Layer 17 of a small transformer language model trained on English Wikipedia (21 layers, counted from 0, width 128). Numbers have three digits each and are written without spaces.
A neuron's activation on a vector x is GELU(weights . x + bias), where the dot is the dot product.

Input weights of the MLP neurons that the questions are about. A number n stands for (n - 500) times 0.0013.
n1 (bias -0.062): 596487411414335539429422528492732385426357657431365335460350237524621645599261537430599576333777344439609567500520270403541534332636371467326386415885549492471440529311326460646340461557508335562577638523512305805422591476504640422366727554595344516651611380578141554326541504442634590596150538653374271280672622712546465425637658580468591583796739613587521413587500582715512424581477
n88 (bias -0.047): 569393611650609592193476571353533219512417298504345521281857563378606458250473492500386410642526609350580512399467620417504496577337404572573340455677579607417597765454517671227439451461504344496735468365556351733437619529720648441716374516513617443650782622508551689665513179622372460516664500504402456272413401716616398298364541714609399492433459385427832373702300546298513602281705
n94 (bias -0.025): 517121671367759406378638628448186556414322183661513720421409541676465535806464538470496458508364547628680261655410652464404487546483651600540739784461753518252421405410657479462366441456410639209479525365614564374457417441270370329572712600517565395680750586426657585445410597384452590466353360782518612508282487667699601430576585333483537400707326216628321526409806345491423563487585
n99 (bias -0.055): 722588416253597565547716608609515469563442519466260457447638493232689677394697485481676367560421601523459724578242672423473500481583626382568572167516430536477413363372745812347519463464567496456328425518647738394263535409366586423550317420457651458608640422493232646351624475395583581640568603293525590387481504376439525481504569441282612504461500622646445789448398306477361519274701
n123 (bias 0.012): 399323271374377311445333538585403539456536455572559350407599630276281407681528732515442523772563646580624419488679458543613206665485632461443587515527569413244418550719527731640403622397643419554492437672620663511708434369386307493530295626492242654795380438529613355458592435400307471537455496518561744532760709511543514522400496575429522477504379285707512442619594262500454324527428
n125 (bias -0.019): 317445539332545229341675215512560426437473411569707673472571601568375633582633488558483556655433299325660689665590472450666726520564523329674496403558303669549508558508516396326564273390551555593383133629453857472512521224480558453370748508446492432516413616637366635512878465381611038592540399563531365469545403800569427670477447282424567475500540249425521442345436455467590548415364
n140 (bias -0.036): 537530420538546394611484433741590496464417620558513483843561496426354589870699492538424516304186571588644593716350749575560672652525360466318470558373584586466496221353517733562471496562307669627288536332524612693272755693379580528504707712170669340571432191448534361300555374593394532459541410428598330536580517303317690524386355410447447521601359187524551581569508589475429488134536
n178 (bias -0.040): 398692467595478495416504690548389566525328414418419587475437484241447809340629431513605718563259635483554487776599637434509509551411704690544608440658661616478678452347436538474581315407600562406233588388483453538522526237308588475599399435334640441509312452263420578504591476421257338559637803467796538034448388648407459622796805282568374175605178731559553280715568648434578368573410
n197 (bias -0.063): 521878384542368465392844496606640373472484413833395538364549324685634543531578609538176454570483766479693724445571629440273643541533561466379317333786695556681139594314404586471484397516573516592584659504668504376364556566666581292626355314343436628546568598565350420508432357343531488677595145548549418341420274512445484618547513340680312308542583341512397317480417284594525628784520
n199 (bias -0.037): 421465395682487785257665513650604282735773559521561436512267576575235284344480703406582500265626547382386123410572513344457343666463488288531698677384692596538326676551378545437911455480581520352437475459318618429611595758569547609428521663303457587373491299472582380479551372218239488305659426573676430572479452583741332566441324282496681479474609591344448680566504474401462587580737
n254 (bias -0.057): 519529590615257234443556606376457588485451867265717520411683560372735580604592602488580613404728563583625232284441606335331411535415511601570426484351413288587542664655331411398430580500599249552422534318606673566492407450485696643535336322360472764563676412420738717500568329496633568391286557352635458541136504488493429454578539557411489340663653419381629580615298508616409651473444
n259 (bias -0.057): 445558599526509431665769530412355640616372504621685697699571372611638637669512552342535491369379635717704542315465280208531875509305450389415446500434705500439568817504478364375500523375454454438776353359649530611640221611513350525223403516355421295644913570608433529604718586592195542474474245242430610484387401504642274399524565724424559394688379264551513544306572693289727517660492
n262 (bias -0.036): 723352444276590069738540386445637372549460504408412504232484921376353599313417424432320508681465581774387333436605588480341400401525484608547334475530547696517257342504655306529421468524561739448609455484585345533658457546663457311647611536521372425458568807439651560563411524589441557525671491387198533325855461413539368361524751800845647256611450526353526534500413445286373517496456
n281 (bias -0.032): 655359521310861769640538592531751567306688378640349798207564734349572635630615588393370587693319473650525236451509352508563441517543627446512692447630438514381405313611452672553496373529563377621496555639466504548384680522360469563676460562433629634641500366369130571649504213442286669612317586720401739496602423306463866423310535682655586227625360482577351701706292456371606500202441
n282 (bias -0.008): 508617455614559413704630523650512441519422585535447520492447593615528651636438426528377257592114575371796337326473500722365480588852275440283480566444642411335584496303481427690607433453312635604469591316694469519409416450798540336484437599516583542731504528594804396457469356516405324615527436444625462592230314611584567496357655460405492448638430528253644623458458697397331699449392
n287 (bias -0.037): 635496736484598483433577666356600250617500299423449578524457685619404388680511731480702548797141631488446583405358472692562421460587597413361454250636610542618409591561415373351707539572496527408371779496481625364652363743457356581411204641475418536618336360297604450334451584586625356452340333558127492577679559596648623465451411638425295203274685483279471488591516529578423488456697
n298 (bias -0.032): 591317460580521349764544677470583261451444567621570466343317524678474496415756445483573791607470525357646414338555266504616426744351387573304312500388640517360582534700408418643819505571593427784525533488560546454747367757748496460454534571547334347339564427403349340584610560343358735521404365617901713249403308653591360529749487426410488496330559210541409517746450466504280384294552
n306 (bias -0.074): 557350407673346331476597570330515603748270380488484366661500418611584524657577313559329716653387551355733402552649655278831520204400556492409561625536461524629416262315348366383527559434293711530449458406664644600733656442477456403555623511643630569539555492624492378383535581421379601350593444492521352633382540558632263382276465440439310293611399640454336699626477421575692630660377
n315 (bias -0.030): 651570470496576567480341563560586520325432257665570456535481511601561706471478520292488590492741464341614727464429366613403671290512359565393595559673624451536605613576437508532796513279363607601472469336455354449809464418664343511314440276592532707596552347633492579698488526832452454562351443694449427192301829500400519739440630439388415444264177349419467552612364476560432523658677
n317 (bias -0.016): 504521568568532634537652424444598432408504555559293335749400443277222459445340500556553402733496364552637346468556492602557418648469485793456608500557584405468636209351548473496570364430190768334627704599477484602593476711442476284659375271524476238384673444397435474365596658436448676500492754435291442440480401500359293376578784311655690435552500525779496310659617371419728441361557
n331 (bias -0.049): 599509664210373624431664441704636195572516425596788470656561552484556568717441295572606550676556572315500703649303646337342371475315573316488361304389420530382578479267221631316586635504363645587629565532540680587559414438553343520466666409538602628471360653359440520404665445445528830294347271375329647314437548438524282447535496258643667850534625289508689551398615606147348615454612
n365 (bias -0.012): 356685515628472332455568464407668548496685354622558259442584515442378626475693214552556390814398588329561758540285697391540565652181298325688673370532660710456286464436346438389703258496626561508330373519394243406496536508416657591528512739452227504683420750515390425674628579620604321461449615450271546402289516457437444515403555590484527492612472569438349746574527428661456636460613
n378 (bias -0.055): 538317430371670564579512676565627357657480411730630448550621627563593693582476586491474424257376422177785438260590649586666367589420674447492777590281626438358260417383308450466660698248376334683556512545418384712535522399417430533298282638278187525427574452533632529457413390600371785542585287384739700716755482323560512563161654633357454596517376350717747605437555439343440622654488
n380 (bias -0.091): 312581555385318548206414451616697744378446622374496612708377543512668433699469578512708654492551512570873639529561411438396555588492358387660619349379686263504644583413349472516464496386579539527280496225700386476144291460532242434631463485421529118586376604539638683467595670479465398745484433441408365403553513359657589699446508559576711321653679437560538504564202364272414504643434
n403 (bias -0.015): 424402332611711366769602627645383537559519488476474426444460473343361638401359435285571391440432624615661325525639886302525593440749480676416406337425380818258528645343451404435428513462960476380606314583567537552417525355480325406508247388683459580504629425453517220443649403550604618448407538469259631504488555548485426572373699470396512371334541517420395367871432835517640641683484
n404 (bias -0.018): 552496590409096517470261459496366550591500211598504433303409750306610630578588558263546504532564409842461560475615627465563555407601488269565577381358471368504255396766705540361528227630385342477610448784484389614383387670444496347529708368308471597508596375524626605566367084384627540399472606496689760426570666528435644484531422479580588609479525534444361646420480841538752423680379
n420 (bias -0.046): 391417153472351546439546400415512730687405464544570464406808451676549561576440655472504571527623664416584570779492460455683283563492580573567359528390629397312679415239353289583594543363481531489544593389355544496185309496515387451643613466609403488268799407600512651528556541383687504563508586500897651270212607508299330663418239508438461492548496402492361532426249673435652629468652
n421 (bias -0.036): 527608366608431390389611548265433573523720266436616524563732344449582610297586740545638630594727415264642647378724480272643504480500458402511567659529423537279379155690277543611504551623546277538536434239515181745496516638442476500572488470411613244436642512504311785408440432738294485488346582527560481534412471500582561306568381459496379524492476566547414618707831637273472378524553
n450 (bias -0.038): 245568543525571500521335335492443504591422553639436417407739410719470529452689492450496520315713512384781328383612471410878271233686341335722659652588596547181278546633287472438686721385397627578627612492528553394558214261452500476385492527525575447318178354615635465549492414458461413545582487706619568516425436464542703540438504334274348437742553492701343445697484663609782536553649
n459 (bias -0.036): 405548508466411740487749466551244449395508467713386466315463320467629547567551618487269558619496657290556610713731583524384370545463169586594347111547487570686533436572266508253537828551528427540613643581436747405726427657435440540471589528500521483610296462613715332471453377322484472455317413395414361424698387277410496774244513348430721568534387336422431188631326831453682661596612
n472 (bias -0.011): 516530301467496610620472696483623437312314702318686593598476670520534564438593712731521241374517479683536246698254723575462440353851504394593431533403542578717349369307512585546668580504628624441641512492464409451542407512311428671384635375285378516617348517316278717753726696315375612525578539396665512563600379643270532759773401139504613462466517530565427466585332639331341426330464
n489 (bias -0.075): 594530488262567482419647292340496466360480788591310454549367282569765508425558683500314849520423580667672444605579504536542419198533332223593509372314559466613642086559558598649382482419524444579438335608611562488504364381372639544384517524256592365705513281612423539260349531739648448639632491592803419539442681720422386658480673350597512293639798333387470335374402391424496708587516

Each question shows a token from some text and the vector x that enters the MLP there. A number n stands for (n - 500) times 0.015.

"ish": 435501504533565317530546454483442664552495430393541417373485474538402600529473481513551574506483479565390498397608540414478534514572587547448481450417563542518360460540623364486478460520404424669544484435404547605572571580552484560464525380525586411453512646426502497573413599572538484597563573509394435461473553516222484514516386487505459671485657524492507384492482395548583580473456
Which neuron fires most, and how strongly? n262, at about 3.9

"igh": 423509527540468461409522471661410549555366468353426552363538526479594490575424473473470444376470464465453548404573528513412546462564594501380462538335376438471462443465452504473468423597527393708521497471704461558495486515493655609543589574449516537522540651360584521464428483568557427543446567516738447469490504580430476495484464546489360550467585505583534411425574512485629530490590
The three highest activations, in order: n254, n404, n282

" as": 552367406535447487458555510500445477538481505452460437490498627471449418543405501510496542405419516611439590387458430521395371600581509548512489420356601514410536551473504350458463555507561525737632534424453590598599616563613519443414461525496521530430749529557655484468536524560484519409374420549496534508590471478399442491552574511422490536413535559602431455514512490500521535307437
The neuron with the highest activation: n298

"ary": 471527536584440498446454489562434645581570493527454457455557394555541517609421478579550488467475397538407516398579536433436375522509580466437572491378453419412420453503518482529417501510564456817708552524502566464572529549517538493485524506503562507409473554506435499459430571517553376541412471642499487376540520574244416499519512548486463496503528588522404410423578518518544462511551
The neuron with the highest activation: n1

"us": 543583385530519362397581324572493547531606509433448531462498405492403478512586466567597469500415421572357585461460527478442567565507626482412667384445513496609503463438520457436514576492518384519502400515528589527513444506587473566405530362421573475359542528476434546512458427476495382502522452668382426565532493487440473512609490606523438635492615691654394506566576544635489582280482
The neuron with the highest activation: n99

" the": 546580482513610464468521441488395465490438477514378416520468534442484507547527548439552472531396439520512554451518474430454430497489595536513578535380533494411406466512448432499513427491515497947528569548465549484647510529563518511491439510473555478480601585486515521502416470484524442459427498498417483634496589495442520484524490507481415582489447557615374424473524470412479596493544
The neuron with the highest activation: n378

",": 513507491519426459495548550501535492551428470508409464506533498590540427590545480557456477367525522549424523533593460470364515454365581488435564569351516590410481538515330298414536450498550399807523575498546570538555587572596604492469551462547503381416587514451500509519523504463477448502473484613366463426535561456353497622538515497458420471501552576575479607485490458322499589429561
Which neuron fires most, and how strongly? n298, at about 3.6

"t": 361529563491446541467486550479506657455408535429486495359427575483575495510488395479513603482479287561534395598655646573393598523451602530396512413466535556480466489475580393443448504616422403490369538367594485522497465516638423515526442431574487603539648669556569542523429597514445433557443539588549392622509503459396632529604466407420446536436492620538462459464532355327486595498524
The three highest activations, in order: n380, n94, n254

" (19": 526476450479505459494562488559499543508462454502506472473486397567448432547406449457450534392462634444462447385528474414466560601600721468504469522487596381412530584505576460397516441500567542736486548539509617440554448475501675455521481453556522525373551495422533539591626447631436378464345591423307486520603437455459461517450543534457420526416636600604480414546474452546453571464592
The three highest activations, in order: n403, n287, n254

"pt": 450456592584511560395563451430487517518538365382485426555555538541368463599462427638420530544496400531466567456687491558312651476651608421539476573500414483524574507346453346538444538567648393504534430380477527614539561627589589462410472455511477692399474440554490468523357498543484480377574548530517455591618553481448566386441482433503478387479437518580576407443485476567539631412555
Which neuron fires most, and how strongly? n306, at about 1.7

"ar": 426544523571517368422474439410454616502424521436433490596528487504571598539488529439541520352399392461429452597590442508403629464492512536429560467422578392424365456560534476538401480528562522613558438545404473551505449504431480472406522535641546641473578763486542585534328549543496413431480529461511357448614595588460447660504501468475397426426513618596526352461502568530646563416605
The two highest activations, in order: n178, n1

"r": 443486340542426506483515443470469566396422685501429456411488523494558466578477550553530551344496483509442436764583450424378500510461482530468494469570526642499577451487598390602451579614550476471442516356392522393489537392607521519530498508490567556476578704567581519592448569480488364415445584506504413473522545455486543495465535461576387516398528691525529333511541432366622660440459
The neuron with the highest activation: n178

" N": 564429409421606515417437512427381532441583535467388385442515462454436347606529513617511572539517415535445557432516395447473539560476602503473653525445612592449564565508470428344481572447475459550530551471492525355579383568536542478502427470421521567444627483462424607548509601474467540460554556495504408573525583453269499681501591485617485645440447587436574451519449384462478541480686
The three highest activations, in order: n317, n315, n199

" ent": 496563549622507388382412588574449466519404636593494392587409514549466450561525465598475547504337488515425573507589415579379607521595522566514462433419509550426456651417402438474362411512602494603413640385567521536444449557582514565451508514441602586513515479446501433619499554597417322510424454565472364513569434486447513555617476374514490531440303614556493590474447539477546689457489
The three highest activations, in order: n282, n140, n178

"im": 287570311536609612454559366408432504522465694476545413406510519551617503551587437533530512334441560627492582509504462451360443587433604430522491462424522462498565489552599575544466342551593493565592609377475572526465440572534492475437479440446549534492435562498502509477415549579499473398555506596640395565558430546362392542516530418482528360389607479555517437579498544485606444360598
The three highest activations, in order: n489, n472, n420

" or": 494470457483549532507553532487366508629392455532409400507608418527416440511452409697433447499460416579352457449571439409515536631511635357498473544470562482576361407584448437409517504522513417628552498481512554466564486390611497566397435492422418602376548541481544528483500470402448406594473478622425547517541628424406476585554527493477523703535556551729432472505477551609595584433482
The three highest activations, in order: n450, n378, n123

"ance": 482590498578507478410509521362543577601473340525538458414538472578564466569479419558562460428599400574346551491530483459349405481431610390521567508486568428424538488465443442509472481475509564730633551488489586470556536611564535619525697495546593459466513527407484462484441497595524402393516427576499411483544409459265527373539460500549519520560485587571431462424590401477489569516499
The neuron with the highest activation: n331

" rec": 526466471581454433509453405567569508468478547523507429622445552510588342638511464515469523475360503561446468452637420524407579492628556445427564478480405540427528527482593481536458454602590499612527605360553507441569454523532545548411492542553631509448756598393453624541448485608555399494494389507541320491539559541438382524432514542419473451429597482356600598375425384496506562343505
Which neuron fires most, and how strongly? n282, at about 4.1

" a": 591416505495531551427568455543439494436393474455561528475451566617492445563482456544469501415386410545473356614509394440407444520546554600532609551413512558395506398444458484534481504627476495770498510499638485392546497511639597535542620542401496521456598590497580437473436440475442538514377406533491493628491534530306524533515411504541458550438483374650416409478573475432614582484496
The two highest activations, in order: n94, n140

" res": 501353528514429512501537504422430486586475571461599442566396563539516440625500459572468556432374602588438612460467385544415577590544460472528549456390563360384548491440439483420450571568583585509558556345523681459584546557564540541404414415677650411440627567459603601574525441555607375401423360569519416475608466507389362590511440498413531544487507520468580552475524404496466486473419
The neuron with the highest activation: n259

"b": 424504472609455537471556489485377654601402562423524501363497497444600415578434402504483574467403441511442401538524538554462621508586484525439528441394467437515367611463471346432452490571480409569439605411470442455464531539659358520587505522575452605606594763487585511493483467525559464555398641566474458597529542466469515545454558376436405454333474571531390472530495540456627720481542
The neuron with the highest activation: n403

"et": 355475608574563605453653523283516445655572432408443430246355551524518588433490520471515385585421432383416515482638510492474418532589557513563564378518516548492613599387518503568475563587508516579531549489425543564433424528545577589473556458557524681408547535459407475588394532691408414358538492553512433475551357459405544458593391558545525586426438499504490446538490532523483481496472
The three highest activations, in order: n88, n459, n287

" re": 456414451563539597423688445506543432454393550553474424530374533423547390628425485655530458419409570516567475565522461534497509538512468537584559509458584394395487589456537536341419414564519460562508600432397503446547387523517599562553476490453520442444583537482483518567530504652403339440342526503525441524711517432479494522523573487559396519337524586624542487333505506607552674430511
Which neuron fires most, and how strongly? n317, at about 2.8

" p": 531499564405486513466550390472446505563409613309425510644477416499433444603498544484554457439482428486470533492566350524434668548514586549465584527501537483395471527382502534572442458579549485589559492482527433424584432494637592452556414444508611623422646582507478517550411456527499348405366471572481571533611471436418308743490525623506466529469423540475443508439439556398637539528494
The neuron with the highest activation: n259

" c": 460424486517465507533476390484456502409461553514424485611389482520590327663445485547578543328424480528491489495605497445420479541584639563365614489555427495391494461478545523532451476487568489568554668432507513435617414491632504467581465546512533511489704544411439556534438472547576458411430415646575445545531501423454455726543490590480356463523452539317429542487551418475545574439555
The neuron with the highest activation: n94

").": 415463428472423390513495487491578619452474532552458401525626470577562414561467471613436390327523554451462562362524451602412542543528592563458676444418522506455540509489514437494552468584509461645577620583427643543623527432515584465561361483547426437460516515476425519572446475589536416462465468463349471477627579525448586662483522579464436443517546505685490510310496377432421526420479
Which neuron fires most, and how strongly? n378, at about 4.6

"te": 413474475446571498362478291428440620352437462459481524458479409490533622658477376573508460456352403534494654644560484432370484395491520394495493433418573575360567523422588431452480492627530467582506550363374538516569575573530639482492548509526437522469610642445448546476485558544560480458507501633477346551703602532416552481491420465575541460497588501505537510408571510459598537501585
The two highest activations, in order: n125, n1

" l": 660467483572371492506467411551621509513444618474427540526484523443547348648460376517527494449514353483432479421584346482497508486438597476421574538466326579480480467454436520431484575564370545493409526413577508522543387580624558427545558482495638524536664641368498492478412481488531435368532536528480534609607582485347466714535461408532518563409490530561575563412424453499621564499459
The three highest activations, in order: n306, n331, n317

"d": 424441521507623484584506434505545509484460564449549446375395463543458541434556487614433488529407444625293503421495421466488542508655431367348600627539551553485470482428538418592478419536488468553523483399553510619393580489600590544481453525597589491454473600552443530605446522594439428479570501577482440366505423463280480704638478466500576656415397513504380439539565450535511557503620
The neuron with the highest activation: n472

"ol": 624372569567468446585538554425502534448602592373358542436594537511485439622412457584511540436372475457448483615431400363424478417599558432535622510307468559527362531391536527479493527598475580490505467522434432517647444660585457451436538489542542542449537635593452625541433533545517551387514616522385471516465542508360435593593440451478553616329438428620511459464409394573606550478476
The neuron with the highest activation: n472

"n": 473501483549541647448416215423548443599375539502443401480501554467404546613496448572537501541462383549361563415533383527447464356483573438426507513438474572474546545399595473515472480522582438507469491384571475453548461646559612465531459416672522537514441659435512579554299450499463541446636544495440469435557434403594441620560477486603612647468500556643490502450501387544550557525585
The three highest activations, in order: n262, n317, n331

"es": 575402464484447370502567411444468600524378625437507511491397564541481548583423407492499660439364589559440677512475483456513613540552580441413606580387610412384544502428454459426352531530553597471520506339570570491571500545527502417443436488567557370576574571481537642631436567617529384490406391526576477514623481443386435500495343591460496568452502525503604502528489462506636553341458
The neuron with the highest activation: n259

"ice": 389619506619391415413581518420487655690469353442484474433572446502540392636481431544573516494586438510433441524605493516320454536404555446552487455368577538526553515489402400521467453575559504663490542406461463502555589585618479522454605529635592478440524548570494408510408487552496320389538413600470463483602469408353620411497442575440451566554587551591453415494520467539564533444495
Which neuron fires most, and how strongly? n421, at about 2.5

"it": 370491548594559501375496406417395620541546474418449474425463527541498569510415380493534533405438441492434583477618572399445591577459632512536502511534469568613563523497563418550490590529564412542406460423417459515479588541610550545438511441543597469420470634432324551666415392582456432409496471451501477485489464417538527433663505556516375555467498742599571337540526331631619496402542
The neuron with the highest activation: n178